Layer 6 of a small transformer language model trained on English Wikipedia (10 layers, counted from 0, width 96).
A neuron's activation on a vector x is ReLU(gate . x + bias) times (in . x + bias), where the dot is the dot product.
The model reads these tokens: " and" " s" "oph" "om" "or" "e," " record" "ing" " a" " to" "tal" " of" " 34" " t" "ack" "les" " and" " four" " s" "ack" "s." " H" "all" " became" " a" " st" "ar" "ter" " as"

The vector x that enters this layer's MLP at each token. A number n stands for n times 0.053.
0 " and": 27 32 -22 0 4 0 29 3 -12 37 14 4 83 21 -14 34 12 19 8 -2 43 3 -8 26 -37 -1 -8 2 28 -22 11 12 6 11 -1 -19 -39 -26 7 -13 20 -40 -64 3 -16 36 -16 6 -17 -5 -18 31 -41 16 -56 -15 28 34 37 24 2 0 -22 -1 -34 9 -3 54 5 -19 -2 -34 -44 53 -4 8 -20 -27 1 34 -20 47 -13 -8 32 -5 6 7 -18 -2 -3 -24 23 -27 -21 -33
1 " s": 33 -21 21 34 17 4 37 -9 -32 2 2 -37 25 19 -8 -29 -24 -20 22 38 -39 -53 -25 22 -22 -56 -12 -31 38 26 22 1 35 -8 -16 -19 14 -28 10 -4 -9 -43 -8 42 -42 52 6 23 -50 44 4 -18 -20 3 -11 20 22 -6 13 -7 40 12 3 -4 11 59 21 29 -4 24 -20 -15 5 27 -13 -29 11 -12 35 14 1 40 -6 44 -11 12 4 -5 -29 -7 -28 -32 13 -10 8 8
2 "oph": -4 -10 19 -8 0 35 -6 -2 -30 28 12 -29 24 -49 -18 -5 12 -28 -28 25 12 -22 -5 -6 -1 -32 34 -29 -28 -24 -1 6 24 -33 -50 -46 66 24 -3 -21 -1 -9 7 -1 19 24 23 39 -12 80 -66 17 -15 -6 -29 -24 31 33 13 4 -2 18 -14 33 23 36 -21 2 -11 22 -29 30 49 41 -8 -39 18 -8 30 -2 -30 38 -27 2 10 34 32 -3 -6 -5 8 13 11 -5 -32 -8
3 "om": 38 9 77 4 -14 7 6 -15 15 47 9 1 40 -32 25 0 10 -39 33 -7 5 -8 9 9 -2 31 2 -65 6 -27 -28 -23 -20 -14 -4 21 52 19 13 -26 -5 45 8 25 -2 -30 8 41 -33 -6 -37 -2 -37 -5 -51 -15 3 -3 -21 -26 -13 9 -23 27 16 56 13 -3 32 -60 -27 -13 6 -6 1 -5 35 -25 22 -21 6 -12 -45 15 -23 1 46 44 -26 -7 32 2 13 13 7 -3
4 "or": 33 -2 9 -19 1 55 20 21 22 11 1 26 61 -51 -9 6 -3 0 -29 18 -19 13 -8 -13 -4 25 -35 -25 46 -18 26 16 -24 11 61 29 -20 -18 -12 -84 35 -8 -6 55 -22 -24 14 14 -1 21 2 2 -24 17 -20 -5 12 12 -2 -32 15 -42 -37 -2 -18 10 12 -36 29 -33 -31 -29 1 11 -10 19 16 -38 18 -49 37 12 35 13 -12 9 -15 -14 23 7 25 12 -18 5 -4 28
5 "e,": 17 25 -14 -13 18 10 5 12 -40 41 12 19 33 3 15 9 -4 9 36 1 25 -24 -5 7 -10 -26 7 -28 32 -8 -35 8 18 -6 -2 13 17 -35 3 4 6 -22 -49 18 -31 28 38 -19 -35 27 38 39 -35 44 -39 14 22 13 32 3 3 -30 0 -10 -5 40 -5 30 -12 -49 -5 -69 -14 71 -37 1 -8 -12 -13 -17 30 -21 23 5 21 24 46 -10 -15 -32 10 8 3 -33 -50 16
6 " record": 23 19 11 -13 -16 -16 7 -22 25 5 36 -35 1 -11 -23 -16 0 1 5 32 -27 -10 -17 42 -53 -43 -37 -33 53 -7 22 51 11 -41 -1 1 -4 10 -2 -13 42 17 -4 31 -47 4 -1 32 -50 4 35 22 -31 15 -42 24 4 -4 6 -22 -9 -12 -18 -27 -27 52 -6 41 25 -20 4 6 10 54 -21 52 1 -34 14 -1 26 -11 -5 15 12 4 62 14 -38 -22 8 8 15 -34 -20 25
7 "ing": 24 -17 28 13 -11 -3 6 36 -47 57 31 -27 -7 -24 17 -9 43 -33 -23 21 -21 3 -11 20 -47 -21 -41 -8 29 -10 18 22 67 24 3 -45 -27 -26 -21 -37 -5 12 -16 46 29 -5 47 -17 -16 34 22 14 -30 4 -14 4 -3 12 47 42 13 -12 -1 -13 -36 5 15 -2 30 3 -10 -6 -40 14 1 31 -21 -34 -22 0 34 -29 -6 31 34 -13 22 -2 -30 -16 25 17 15 -62 -18 34
8 " a": -15 -19 -7 8 -23 6 25 -26 0 40 27 -22 20 -7 33 12 -32 -12 30 -3 -10 -25 -37 -4 -50 2 -50 -20 54 -1 21 23 52 -7 10 -11 -20 -23 -22 -9 20 11 -13 10 -29 33 34 -5 -13 16 18 9 -41 28 -18 35 41 -4 65 27 -18 -44 7 -47 -15 9 -21 44 -10 1 17 1 0 72 -5 -46 36 -11 -23 35 33 18 -1 -12 -13 -22 25 -15 9 10 -8 4 11 -53 -24 -6
9 " to": -24 35 8 11 -12 -39 -17 4 -40 47 28 5 7 -8 -32 6 9 4 -10 50 1 -29 31 -19 -22 -28 -60 11 57 -13 0 12 45 -8 -7 -33 9 -4 3 -57 -11 -8 -10 3 -13 42 21 41 -23 35 -18 -3 -27 10 -17 -23 32 -5 66 27 27 -19 40 -56 -47 34 34 17 -1 -6 41 -36 31 41 -11 22 11 14 22 10 20 -3 2 1 -12 -22 23 -4 -23 -43 -13 -42 9 7 -1 18
10 "tal": 5 -28 49 -38 14 26 10 3 12 11 22 0 20 -3 46 15 24 -5 -3 33 -27 5 -23 18 -28 -15 -27 -5 39 -5 -34 52 -20 -38 45 15 11 -54 -32 -10 44 12 12 -1 -37 26 7 26 -33 3 -7 -3 -29 -18 -3 7 -7 0 83 27 -41 -40 -16 -5 21 21 33 -35 22 -8 1 -30 22 47 -4 5 46 -9 -10 -38 -11 31 -19 -1 17 5 -5 21 -4 -5 -12 6 54 -52 -34 -20
11 " of": -3 6 34 3 33 29 8 -32 5 3 23 -1 -1 -30 4 27 -11 5 -40 16 22 -24 2 19 -41 -6 -37 18 -1 41 -20 29 28 47 -14 -4 16 -32 -1 -37 46 14 -22 8 -19 4 6 -6 -24 0 21 -2 -26 23 -11 -44 41 -17 19 31 -6 -5 19 -55 30 -9 40 27 10 1 -1 -40 -44 13 -25 15 -2 0 -17 -1 34 16 -2 -8 18 -5 49 32 -35 -20 32 14 6 -86 -20 13
12 " 34": 5 -33 6 8 -6 36 13 36 5 23 -7 14 13 9 -28 -35 10 3 -18 34 14 10 -1 6 -44 -69 -44 -28 -1 11 -25 70 -9 -3 -38 -15 -22 -29 -15 -13 44 -11 -38 11 -27 33 39 11 -41 16 17 37 -18 1 10 -4 40 12 39 35 18 -40 -16 -19 5 -7 70 10 19 19 0 -41 -32 59 8 -22 18 14 -40 2 21 15 0 -3 31 -1 18 19 -12 -10 -12 -1 9 -35 -16 -7
13 " t": -4 15 25 -14 9 29 27 3 -31 -15 -28 -13 19 -19 -15 -30 21 23 20 17 7 0 -3 8 -33 -46 -32 -13 -9 -11 14 55 35 -3 -18 -16 13 13 -27 -9 -27 -13 19 6 -45 53 9 33 -1 22 28 30 -82 -21 -6 29 48 19 36 35 -10 -15 -30 -24 3 39 9 39 -2 39 14 11 8 -11 -12 -15 3 20 -7 24 14 21 17 -6 -21 -34 64 -4 -43 -17 9 -34 -2 -42 -26 19
14 "ack": -8 -8 73 16 -10 -29 -6 -17 -15 23 32 -33 15 -39 -25 -15 26 -38 19 -15 -22 23 -1 -18 -29 -16 -34 -35 24 -19 30 61 7 17 -38 -7 24 55 -11 -52 10 21 -16 -16 -55 -30 -26 2 -34 22 13 39 -11 -3 -40 12 -10 -1 52 47 19 18 -21 -10 -28 33 7 17 35 3 -13 4 16 43 23 16 15 32 13 -38 38 -15 -28 -8 8 3 49 28 -15 -14 -5 -5 29 -16 11 -8
15 "les": -28 -6 51 -4 3 51 1 13 -13 24 16 14 -6 1 -15 -17 21 23 -18 27 -18 -5 -30 21 -19 4 -11 -26 15 -3 -27 -2 -16 19 20 0 -20 5 -28 -69 -30 42 10 48 -63 -12 13 -5 -24 -8 52 -14 -40 -22 -51 0 10 17 22 75 2 9 18 21 -33 57 42 -1 16 -5 5 -36 29 38 -5 38 5 12 -42 -43 2 -3 -15 15 19 -15 35 -5 -21 18 -14 24 18 -39 7 -8
16 " and": -1 -25 32 -47 32 -15 11 -12 -19 57 -29 0 18 9 -13 33 -1 1 -23 24 41 -22 6 -1 -8 -21 -8 -3 -10 1 -11 15 39 27 0 -30 20 -1 -26 -42 0 0 -21 38 -24 42 21 -18 -12 17 34 -9 -16 67 -10 -33 39 -9 37 22 9 4 12 -30 -21 8 12 31 45 21 12 -65 6 39 -11 -11 1 -25 2 -41 40 21 0 -6 -2 -33 43 -4 -33 -27 -4 -27 21 -40 -17 14
17 " four": 28 -18 -2 -25 -4 2 17 18 3 2 -7 17 15 13 9 12 -20 -26 0 12 3 -37 -26 -16 -56 -28 -52 -11 14 -8 -10 64 5 16 -52 -11 -19 -3 -26 -11 50 -2 -10 8 -28 56 49 1 -8 4 20 23 -27 -14 2 0 46 -12 26 6 -11 -34 -10 -52 -27 16 57 -4 20 47 -5 10 14 69 -17 -14 45 26 2 -11 -1 16 20 -12 30 -22 34 28 -36 -19 1 15 28 -35 -35 -12
18 " s": 15 -34 25 31 24 12 34 -4 -54 -16 -15 -29 19 24 -12 -16 -12 -15 6 22 -58 -46 -27 49 -20 -66 -17 -35 32 16 23 8 47 8 -20 -24 14 -15 -8 -13 -8 -13 -12 27 -34 56 -31 17 -35 25 21 19 -37 7 -6 28 24 -5 15 22 40 15 -5 -20 -7 48 3 32 5 39 -23 -10 -1 -8 3 -30 19 -2 32 32 19 30 3 11 -19 12 18 -15 -25 13 -28 -31 23 -10 12 22
19 "ack": -6 -8 38 28 15 19 -5 1 -2 19 37 -28 35 -29 15 -14 -22 -26 -13 28 -7 39 -1 -45 -2 -17 -23 -34 -28 -16 32 52 -10 -38 -24 -39 53 51 -16 -13 12 17 -32 -24 -74 -1 -6 41 -22 9 -11 18 10 10 -43 -30 -32 -23 47 23 13 13 -8 -31 -22 26 21 28 21 27 11 34 27 43 14 10 17 -5 16 -55 5 4 5 3 19 2 21 19 -32 -9 0 16 24 -37 -10 -1
20 "s.": -12 42 -14 -4 24 14 5 -1 -30 45 24 -3 24 9 26 31 12 0 -32 -7 25 -6 -24 1 -11 -54 -29 -10 49 -13 -31 -5 -5 -8 18 -15 37 -14 9 4 22 -49 -31 30 -1 39 -32 -39 -34 -3 10 20 -33 19 -40 -6 50 12 43 -4 -1 -2 -10 17 -34 26 49 40 14 -15 -15 -27 -8 61 -21 4 22 -6 -19 3 18 26 -16 11 3 -17 35 -22 -58 -11 -8 -1 42 22 -24 -26
21 " H": 39 -12 -11 -32 -23 38 37 -18 -4 8 -19 -36 23 21 -18 -25 -23 0 26 11 -16 -36 -1 12 -37 -36 -18 -38 52 46 2 4 4 1 -26 -19 8 31 -4 4 5 -25 13 36 6 -3 9 8 -6 -12 28 30 0 -16 -4 9 2 20 36 -14 9 -33 0 -12 -10 28 12 83 35 13 0 -45 -6 94 -22 0 32 -18 27 22 -17 6 -23 17 -4 -2 16 -27 -34 -20 17 -28 6 -26 -26 14
22 "all": -4 11 30 -40 -48 -8 33 -19 -26 0 -25 -7 49 4 14 -6 28 15 -32 26 -26 9 36 -11 -30 1 -16 -27 25 9 -27 28 -17 -6 3 -1 -18 41 4 11 19 -2 27 56 -20 59 22 13 1 -29 18 22 -15 -46 -20 15 4 20 69 8 10 1 -29 -4 -11 1 15 -6 59 31 16 -24 -3 6 6 30 -7 21 1 -35 -34 -17 -28 14 -18 18 -15 -23 -3 -38 20 -34 25 -47 -6 54
23 " became": 22 -3 -14 -1 11 -11 17 -7 -20 72 -9 -23 18 -44 -13 3 2 -1 -14 35 16 -12 -13 3 -64 -18 3 -20 13 -17 -2 5 16 2 -11 2 20 -15 -2 -28 35 12 2 8 -21 66 0 21 12 -2 2 -5 -51 57 -12 5 34 6 45 44 7 -16 44 -11 12 -12 65 12 -5 17 -5 -55 -10 27 -28 40 -9 -4 -39 -11 -2 -5 8 4 46 12 -8 -31 -24 18 -28 -21 14 -60 -15 11
24 " a": -22 -27 0 7 6 6 11 -46 4 40 24 -21 21 -1 35 26 -43 1 27 3 -8 -14 -35 0 -43 1 -30 -27 61 -8 34 17 47 -10 -24 1 -11 -24 -10 3 26 1 -35 12 -27 37 36 8 -12 19 21 -9 -30 20 -15 36 40 3 65 29 -11 -33 7 -49 -3 -9 -7 44 -3 12 11 -5 -10 74 -22 -39 37 -9 -28 6 26 21 -37 -20 14 -11 0 -10 11 16 -7 -3 10 -59 -37 14
25 " st": 17 -15 36 -14 -10 -16 -8 -11 -21 5 -15 -26 1 1 -5 21 15 21 22 -7 -24 8 -3 -8 -49 -68 -28 -15 -3 -32 13 36 28 -20 -8 -7 18 33 -19 -4 -30 -12 -6 41 -58 21 1 12 -19 3 25 -3 5 29 -29 37 92 19 45 20 39 -14 9 -15 9 27 18 45 15 26 -18 7 -21 60 -59 3 -26 10 16 -7 -5 19 6 11 16 -18 5 -18 -35 -11 3 -29 13 -3 -30 26
26 "ar": 25 -34 77 13 -10 7 -4 -10 -18 24 27 -34 5 -6 -8 -41 43 -76 -25 9 -5 2 2 -6 20 12 -7 -20 9 -35 -9 20 -3 -17 -8 -26 -65 42 -31 -12 13 14 -8 -32 -23 60 -6 -56 7 -4 27 62 -11 -9 3 7 28 24 40 8 44 -13 -6 8 9 15 14 46 15 -5 22 -31 2 9 -17 -2 49 -7 -34 -37 -6 -15 39 -40 -23 24 29 4 -17 6 -44 -17 41 -9 9 34
27 "ter": -17 -17 52 -23 15 11 6 3 -39 -8 34 -13 26 -3 11 -24 -1 -17 19 18 -2 25 13 41 9 1 -3 19 57 -20 20 -11 -63 13 23 11 17 6 -39 -2 25 24 -26 16 -54 23 38 -11 -26 -6 -21 -8 -19 -61 -36 -28 50 6 45 -1 29 4 -15 12 -26 9 17 -20 -10 2 23 -7 27 59 4 14 -6 -56 -5 -38 -21 -5 21 -13 9 8 45 45 -5 4 25 -8 5 -40 -3 -10
28 " as": 11 20 11 1 5 41 9 16 -28 73 -26 12 3 -8 0 0 -6 15 17 14 -19 -26 -8 18 -61 -33 11 -30 19 -44 -19 8 -6 4 0 14 23 -45 0 -9 60 -14 -32 -5 -44 34 -3 25 8 39 25 -47 -14 54 12 -8 15 11 43 62 -1 10 15 -8 12 9 36 -1 -6 14 32 -44 -2 24 5 16 -10 -6 -10 -22 -15 10 2 -13 10 30 6 -44 -48 6 -43 6 12 -37 -17 14

Each question shows the input weights of one neuron of the MLP. A number n stands for n times 0.008.

n136 gate (bias -0.285): -12 7 -6 4 22 3 4 -14 -6 -1 4 8 -11 -4 -2 -6 0 -22 -10 8 20 6 7 -16 6 14 -8 3 -18 20 -16 -12 -10 5 -6 -24 18 7 -2 14 14 -9 -9 12 9 -5 -3 3 11 4 1 7 2 -1 -10 -4 0 12 0 2 -7 -3 5 -20 10 1 -1 -10 -1 -3 -12 1 -6 -5 9 -2 8 -5 0 12 -8 7 1 -5 15 -12 15 -24 -2 12 -10 8 -3 -10 -2 -11
n136 in (bias -0.085): -4 3 -5 -8 12 3 2 11 -13 14 1 -17 -11 -14 -7 -3 -4 4 -15 -24 -2 -4 3 -13 -26 -4 -21 -4 7 0 -11 -5 9 1 1 -2 -8 20 11 -1 12 9 10 -6 -1 3 -3 7 -4 8 5 -2 19 -1 -4 3 -12 -6 8 10 10 1 -3 5 8 -8 12 -9 -10 -1 26 1 -4 13 6 0 26 32 4 10 -6 7 18 6 4 -12 -3 -8 -11 0 19 -3 -12 -21 6 -2
Which token does this neuron like most? 11 " of"

n240 gate (bias -0.348): -3 -13 -7 -3 21 -16 -9 12 0 -13 -9 -6 6 -9 9 25 -10 21 -5 -20 -7 -11 -5 7 3 4 13 5 13 -4 -2 16 3 18 -2 6 10 -3 1 -30 2 1 13 9 0 -7 -3 12 -14 8 6 -14 2 -2 14 -12 6 4 4 -7 -2 4 4 1 21 -1 12 -1 -8 -22 -2 12 -5 10 5 5 11 21 -1 -22 -4 7 4 -5 6 -4 0 -7 7 -8 -6 23 -2 2 -15 -10
n240 in (bias 0.143): -12 -5 10 -5 -13 -2 14 -14 2 -4 4 -21 -20 -16 -16 17 -1 -2 3 -1 10 7 -7 -5 -16 10 14 6 -19 -15 3 -7 -4 1 2 -5 8 10 -9 3 -4 18 3 1 -9 -3 17 0 15 3 -20 16 13 11 -22 -19 13 10 -12 11 12 -12 2 -11 -9 12 1 -6 -2 22 24 -2 -12 -6 6 -2 -8 0 -6 10 2 -4 2 12 -2 0 4 -4 7 30 13 -9 13 -4 3 6
Which token does this neuron like most? 11 " of"

n169 gate (bias -0.454): 0 -2 7 -5 -4 -10 -13 -8 19 -9 -26 -18 -2 5 -4 -11 20 -10 22 -9 -5 2 -9 8 35 -3 10 7 -7 2 1 -2 -4 1 0 20 -1 5 -3 -9 2 -3 -11 -2 -9 -2 -11 0 -11 2 5 10 10 1 11 -4 3 -1 -9 -2 3 8 13 -3 24 8 -16 -14 18 -10 -11 17 5 15 17 -2 -3 2 -5 5 6 -16 -6 15 4 22 4 0 19 -3 -14 -9 -14 10 -16 10
n169 in (bias -0.068): -11 5 -16 16 -26 -10 11 -1 1 -5 19 -13 -14 -2 -3 -7 15 -2 -10 2 15 7 14 2 -12 -1 -4 -6 -6 13 10 1 9 4 -4 -10 7 -21 -15 10 -2 -1 -20 15 -26 30 -15 3 11 -12 21 -6 -12 -32 -4 -12 -1 8 -23 8 15 -12 3 -4 -4 1 7 1 10 -1 -8 25 -16 6 6 13 -7 24 -26 1 -7 13 6 -1 11 9 -1 -4 -8 -7 2 8 -1 7 -1 -23
Which token does this neuron like most? 14 "ack"

n56 gate (bias -0.342): 8 11 4 -22 -1 -4 4 11 3 -7 -1 -11 -21 21 0 16 1 17 14 -1 -3 -7 -6 -7 -3 8 7 -6 3 2 -16 -7 5 -5 -13 -6 -1 -9 6 -4 0 9 -4 -15 -25 14 -5 -10 8 7 0 -11 5 19 -11 2 -10 8 3 -3 7 -6 -12 1 -15 15 -6 -9 1 -10 8 14 -6 12 2 -8 8 -2 7 10 7 -1 -9 -3 -14 -2 -3 2 -6 -7 -4 18 3 1 -6 1
n56 in (bias 0.096): 7 -2 -6 14 -12 0 -2 -14 -9 -11 -7 4 -9 -12 6 -12 -9 -17 3 -15 20 -5 9 -4 4 -6 -33 -31 -6 -6 9 19 -13 19 22 -3 -10 -1 7 -5 -10 2 -12 -1 -3 2 4 6 -5 4 11 25 2 -6 -6 9 -2 12 6 -22 9 -12 2 -16 5 0 2 7 2 5 -3 1 -8 -11 -12 2 15 -1 11 13 9 6 0 -7 0 6 3 -7 11 -4 -3 8 2 11 5 -5
Which token does this neuron like most? 8 " a"

n45 gate (bias -0.326): 0 -14 -4 18 -6 -6 1 -10 5 2 6 3 -18 -28 16 13 -19 0 -17 9 -13 3 5 -3 17 7 21 -11 -14 -13 6 4 6 23 -17 15 -3 -13 -8 14 -13 5 -4 -2 -11 -3 1 -3 11 -2 0 -13 -10 -3 -4 2 6 0 -3 5 -12 3 -24 9 8 -10 3 -9 0 -10 0 5 -11 -1 -24 -4 23 -17 12 5 4 11 -4 -4 -16 -3 -4 -13 -23 0 6 -1 5 9 -11 -11
n45 in (bias -0.115): 4 1 18 -10 3 -6 0 10 -19 -25 -5 7 -9 26 1 3 -1 -5 1 -14 -13 -1 9 -4 -12 -1 -1 1 7 -3 10 1 -8 4 -24 -20 -4 -9 -1 4 -12 -10 9 -9 13 -6 5 -4 2 -9 17 -5 4 -8 -6 8 13 -5 9 14 -11 -9 10 4 -8 -10 0 2 4 12 -15 -3 -10 12 6 -1 -4 15 4 0 -5 1 -24 -33 -24 -15 8 6 0 -7 3 -6 13 2 23 -2
Which token does this neuron like most? 24 " a"

n209 gate (bias -0.344): -6 16 2 2 -7 15 -15 -8 -2 1 -13 -2 14 -8 -9 5 24 2 -6 -2 -2 -4 2 0 4 -5 1 17 0 -20 11 5 -19 -13 0 -3 -3 11 8 -17 -8 3 -7 -17 7 0 -12 3 14 9 -1 -16 -15 0 -9 9 18 15 -2 -8 -5 -24 -2 3 12 4 -11 3 3 -16 12 3 9 -16 -9 2 -13 -2 6 11 -1 12 -2 7 11 -10 -19 -4 -8 -7 19 19 -19 -6 -2 -18
n209 in (bias -0.027): 19 6 14 -1 -8 -10 -2 9 -11 6 2 -1 -10 10 -13 7 6 9 4 12 -3 12 -22 -7 17 0 -2 -1 8 17 2 38 15 -17 -5 3 0 -6 -1 -18 7 -13 -14 2 12 2 2 10 -22 -12 -9 -3 3 -2 -5 7 -2 3 -5 -14 15 7 -2 25 3 -10 -4 -5 4 3 7 17 2 11 12 -8 28 6 -11 13 17 25 1 -9 14 5 -24 -1 11 -4 0 11 -3 14 2 -5
On which three tokens does it fire most, strongest first? 2 "oph", 4 "or", 0 " and"

n201 gate (bias -0.247): 0 5 1 -4 12 -2 -9 18 7 -4 2 -2 1 -8 7 2 6 2 10 -2 26 10 -1 10 17 2 11 5 1 6 -1 9 -13 -2 6 4 17 9 4 -11 -20 -3 -17 -1 7 5 13 -7 -2 -12 -15 -11 -4 5 2 13 -16 6 -4 0 -6 6 -4 8 -2 17 11 -4 -25 6 -10 -14 16 1 10 15 7 1 -5 -9 -7 18 -14 -6 -1 5 11 14 4 -14 25 1 6 -2 21 -6
n201 in (bias 0.158): -7 -1 10 -1 -3 28 0 -10 -20 6 4 -16 19 11 7 -6 -14 11 2 1 -2 4 -10 -4 -7 1 11 12 -11 10 -2 -11 0 22 -11 -2 9 -12 -1 -1 -3 10 12 11 9 20 16 11 -19 2 -22 9 -4 5 8 7 -4 -2 -9 9 -1 5 12 0 20 1 -22 -7 5 -25 -3 -26 -11 -5 2 23 -24 13 3 11 2 14 12 13 -9 -3 -17 -1 3 -5 -3 -13 -4 -4 16 2
On which three tokens does it fire most, strongest first? 3 "om", 2 "oph", 15 "les"

n1 gate (bias -0.382): -16 9 -17 8 10 4 8 6 1 1 2 -1 13 -14 -17 9 -2 -6 2 -2 17 1 -8 -6 -10 -9 -3 -10 0 7 5 -10 13 9 8 11 -1 -5 -4 -28 -9 -6 -1 -12 -4 -2 3 10 12 -12 -7 -1 -10 0 -17 -13 -1 -18 -16 10 -2 -17 -10 31 -10 -2 -2 -14 -8 7 5 5 13 -24 14 -14 -7 -1 -1 -1 1 9 18 9 1 -16 -4 15 3 17 -4 8 0 5 0 26
n1 in (bias 0.009): -13 -1 8 14 -4 -5 9 21 -7 -16 -3 -7 -3 -4 14 19 4 -7 -5 -11 8 -14 5 -4 4 0 -4 -2 1 1 -7 -25 -17 18 6 -7 -19 -15 10 7 -12 11 6 15 13 27 2 16 5 -10 23 -11 8 -3 17 -7 4 2 -12 -10 -5 -8 -27 -1 2 18 0 -1 -3 0 11 -16 -25 18 -21 5 10 16 7 -5 31 -8 6 14 0 0 0 30 -16 5 7 -9 1 -9 -15 12
On which token does it fire most, and how strongly? 4 "or", at about 1.1

n2 gate (bias -0.204): 17 7 -7 -6 4 14 5 -8 20 13 4 6 -8 -1 0 -1 8 10 9 2 5 3 -1 -9 5 1 9 -7 5 -7 0 5 2 3 2 -8 -12 -15 -8 -2 4 -4 -2 -7 -6 -7 -29 -5 -15 8 3 -10 -8 -18 12 0 -17 -5 -6 0 20 -12 -7 -13 13 14 6 -5 8 -15 -12 -1 4 -2 15 -6 -12 1 8 -3 -12 -2 -4 5 -7 9 -7 24 5 3 14 -3 -2 -25 -5 -13
n2 in (bias -0.090): -2 -18 12 0 -1 6 3 10 -14 9 9 -2 7 9 -3 3 -6 -2 6 12 -19 0 -9 -6 -2 15 17 16 -9 3 -5 7 -4 -6 -15 1 -12 5 3 -4 -3 -6 16 3 13 -15 4 -9 -10 5 13 5 -1 7 8 -4 2 -23 7 -7 -20 -15 -3 -17 -33 -9 -7 -6 7 -7 -6 1 17 0 -5 6 9 -13 -6 -8 -2 6 15 4 -14 -1 -3 5 10 -10 5 10 -2 -8 -8 -3
On which token does it fire most, and how strongly? 10 "tal", at about 1.8

n37 gate (bias -0.298): 0 -12 21 -13 7 6 -11 1 -4 5 4 -9 -12 0 29 4 9 -11 3 18 9 4 3 -2 9 10 -4 -9 4 1 2 -16 -8 -4 -4 9 -1 1 -16 0 8 3 -19 -10 2 -4 2 1 -15 -3 -11 -16 12 -1 -1 -1 -3 12 -2 -19 19 -6 -6 6 -2 7 6 2 -3 11 -19 -19 2 -9 -8 9 -1 11 -30 3 -6 2 5 -1 1 -4 -5 -2 -8 -16 14 18 -1 6 7 -10
n37 in (bias 0.047): 1 -1 -8 1 19 -13 18 -9 8 0 -2 12 2 0 0 -8 -23 -32 9 -3 -20 10 6 -12 12 -7 7 6 -1 -11 0 7 18 -7 -5 -19 21 16 11 2 8 -8 -5 -12 4 13 -14 -15 17 -17 10 3 -9 -9 -6 -16 10 -12 -8 0 -22 -5 9 -7 -4 -3 0 1 2 0 13 -9 7 2 -3 -5 1 -10 -9 -15 -21 10 14 9 -1 -8 -1 -7 -14 7 17 4 9 3 -2 19
Which token does this neuron like most? 26 "ar"

n220 gate (bias -0.443): -1 -19 9 -29 -7 -8 18 -7 2 -16 -2 -21 -2 6 4 8 -9 -9 -9 14 1 7 6 -18 1 5 2 -10 0 -4 22 -14 2 -17 4 -3 -1 -10 -2 -3 4 -4 -7 13 -7 7 20 4 -6 -10 6 -18 5 9 22 3 7 -10 -15 -4 -21 2 5 6 7 -23 -7 -4 -1 -8 -5 15 13 6 -18 8 -12 -1 -15 13 0 7 0 1 -4 6 -13 -3 6 -10 14 -6 18 7 -3 7
n220 in (bias 0.253): -16 12 -2 3 8 13 -19 25 -11 3 -11 3 3 9 30 -8 -11 7 -1 -12 -13 6 2 7 -6 -15 -12 1 22 -2 -16 -7 6 24 8 21 -19 -18 5 12 6 22 10 8 6 -4 -17 8 -6 -16 -3 -3 21 -10 -4 12 0 -3 9 4 1 -15 2 22 -1 -10 -10 -12 9 -5 -5 -1 -8 9 -13 -14 19 -9 -1 5 5 -5 4 -12 -7 26 20 -7 4 2 -11 -6 2 0 4 1
On which token does it fire most, and how strongly? 24 " a", at about 0.76

n144 gate (bias -0.184): 16 21 0 2 -9 -2 0 13 1 -6 10 1 -2 0 11 2 -20 3 10 18 5 -4 13 2 25 5 -6 0 16 -1 -12 0 -4 -3 -14 10 -8 2 17 0 9 -2 5 1 -1 -9 -4 -3 13 3 -8 -5 -3 -3 9 3 -12 -5 0 -21 10 -7 -2 -31 7 7 -2 -2 12 9 3 9 -2 -5 -15 -1 -17 2 8 8 -1 19 5 -7 8 21 -2 -5 -7 -5 2 -1 -5 -7 -8 -15
n144 in (bias 0.086): 13 7 5 -9 -1 -8 -1 4 5 -24 12 10 10 -2 4 -13 -22 -1 2 -5 10 5 -10 -5 8 -4 0 12 -1 3 5 8 4 13 -16 0 -1 6 -1 -15 -1 8 1 -11 6 -15 5 -2 -7 22 -9 17 5 8 13 -12 -3 -3 -1 7 4 2 16 12 11 6 4 8 -1 -7 -9 -12 -14 -5 19 -9 3 3 7 1 -1 15 13 -1 -6 -19 13 11 -18 -14 4 13 9 -7 -14 4
Which token does this neuron like most? 17 " four"

n246 gate (bias -0.318): -12 -9 -18 10 9 10 -9 7 -3 12 16 -16 1 -15 2 5 5 16 -11 -1 18 10 -15 -3 -16 1 9 17 -7 -6 12 18 -8 -1 -15 -3 4 6 7 -8 -4 0 3 -4 4 -8 -21 4 10 15 14 -7 1 5 13 8 14 6 -26 -20 -21 2 3 -10 -9 1 5 13 22 14 6 -4 5 -13 -10 3 2 11 0 6 2 -5 -3 -2 3 13 -6 10 9 9 -2 -3 2 0 2 1
n246 in (bias 0.130): 5 14 11 9 -1 14 8 -13 3 -8 -10 -6 1 -5 -16 -14 1 -3 1 5 2 25 2 6 -7 4 -9 -10 20 11 -2 12 -2 -3 6 -12 12 8 13 -12 -4 -3 18 3 -18 -9 0 2 -7 4 -13 -19 -8 21 5 -9 -22 -5 13 33 6 6 5 -13 6 8 4 13 1 -1 5 14 4 -1 2 -2 2 1 3 -1 6 -2 5 -2 0 7 13 4 14 -3 -12 21 -5 23 27 10
Which token does this neuron like most? 23 " became"

n129 gate (bias -0.369): 3 -13 -6 11 0 -14 -4 12 -23 4 -3 19 28 -3 0 1 -13 -6 -10 1 -16 13 -11 12 9 4 0 -2 -10 5 13 -8 -5 5 -9 -17 6 -10 27 15 5 12 7 -23 -8 1 5 -1 11 15 -10 -8 1 -2 -1 -13 -2 0 -20 -6 -15 8 -8 2 11 10 20 -3 1 1 7 15 2 12 9 -1 16 19 -3 4 -20 7 -13 5 12 -8 -1 -1 -7 1 -11 9 23 18 -18 14
n129 in (bias -0.132): 3 -5 6 11 14 13 -2 7 5 2 19 5 -7 -1 10 7 2 9 -32 -4 0 -6 -13 17 -10 14 -16 1 -23 -3 -1 11 1 -12 -12 16 -2 -1 -8 -13 -2 -20 11 7 0 6 15 13 -12 17 -13 -19 12 -5 4 -22 -22 -18 4 -15 11 2 3 -3 13 -12 8 5 -11 24 -15 -8 3 6 3 11 1 22 -6 7 -9 -4 -18 7 -24 0 19 0 -2 5 -7 2 12 -8 8 0
On which three tokens does it fire most, strongest first? 2 "oph", 19 "ack", 17 " four"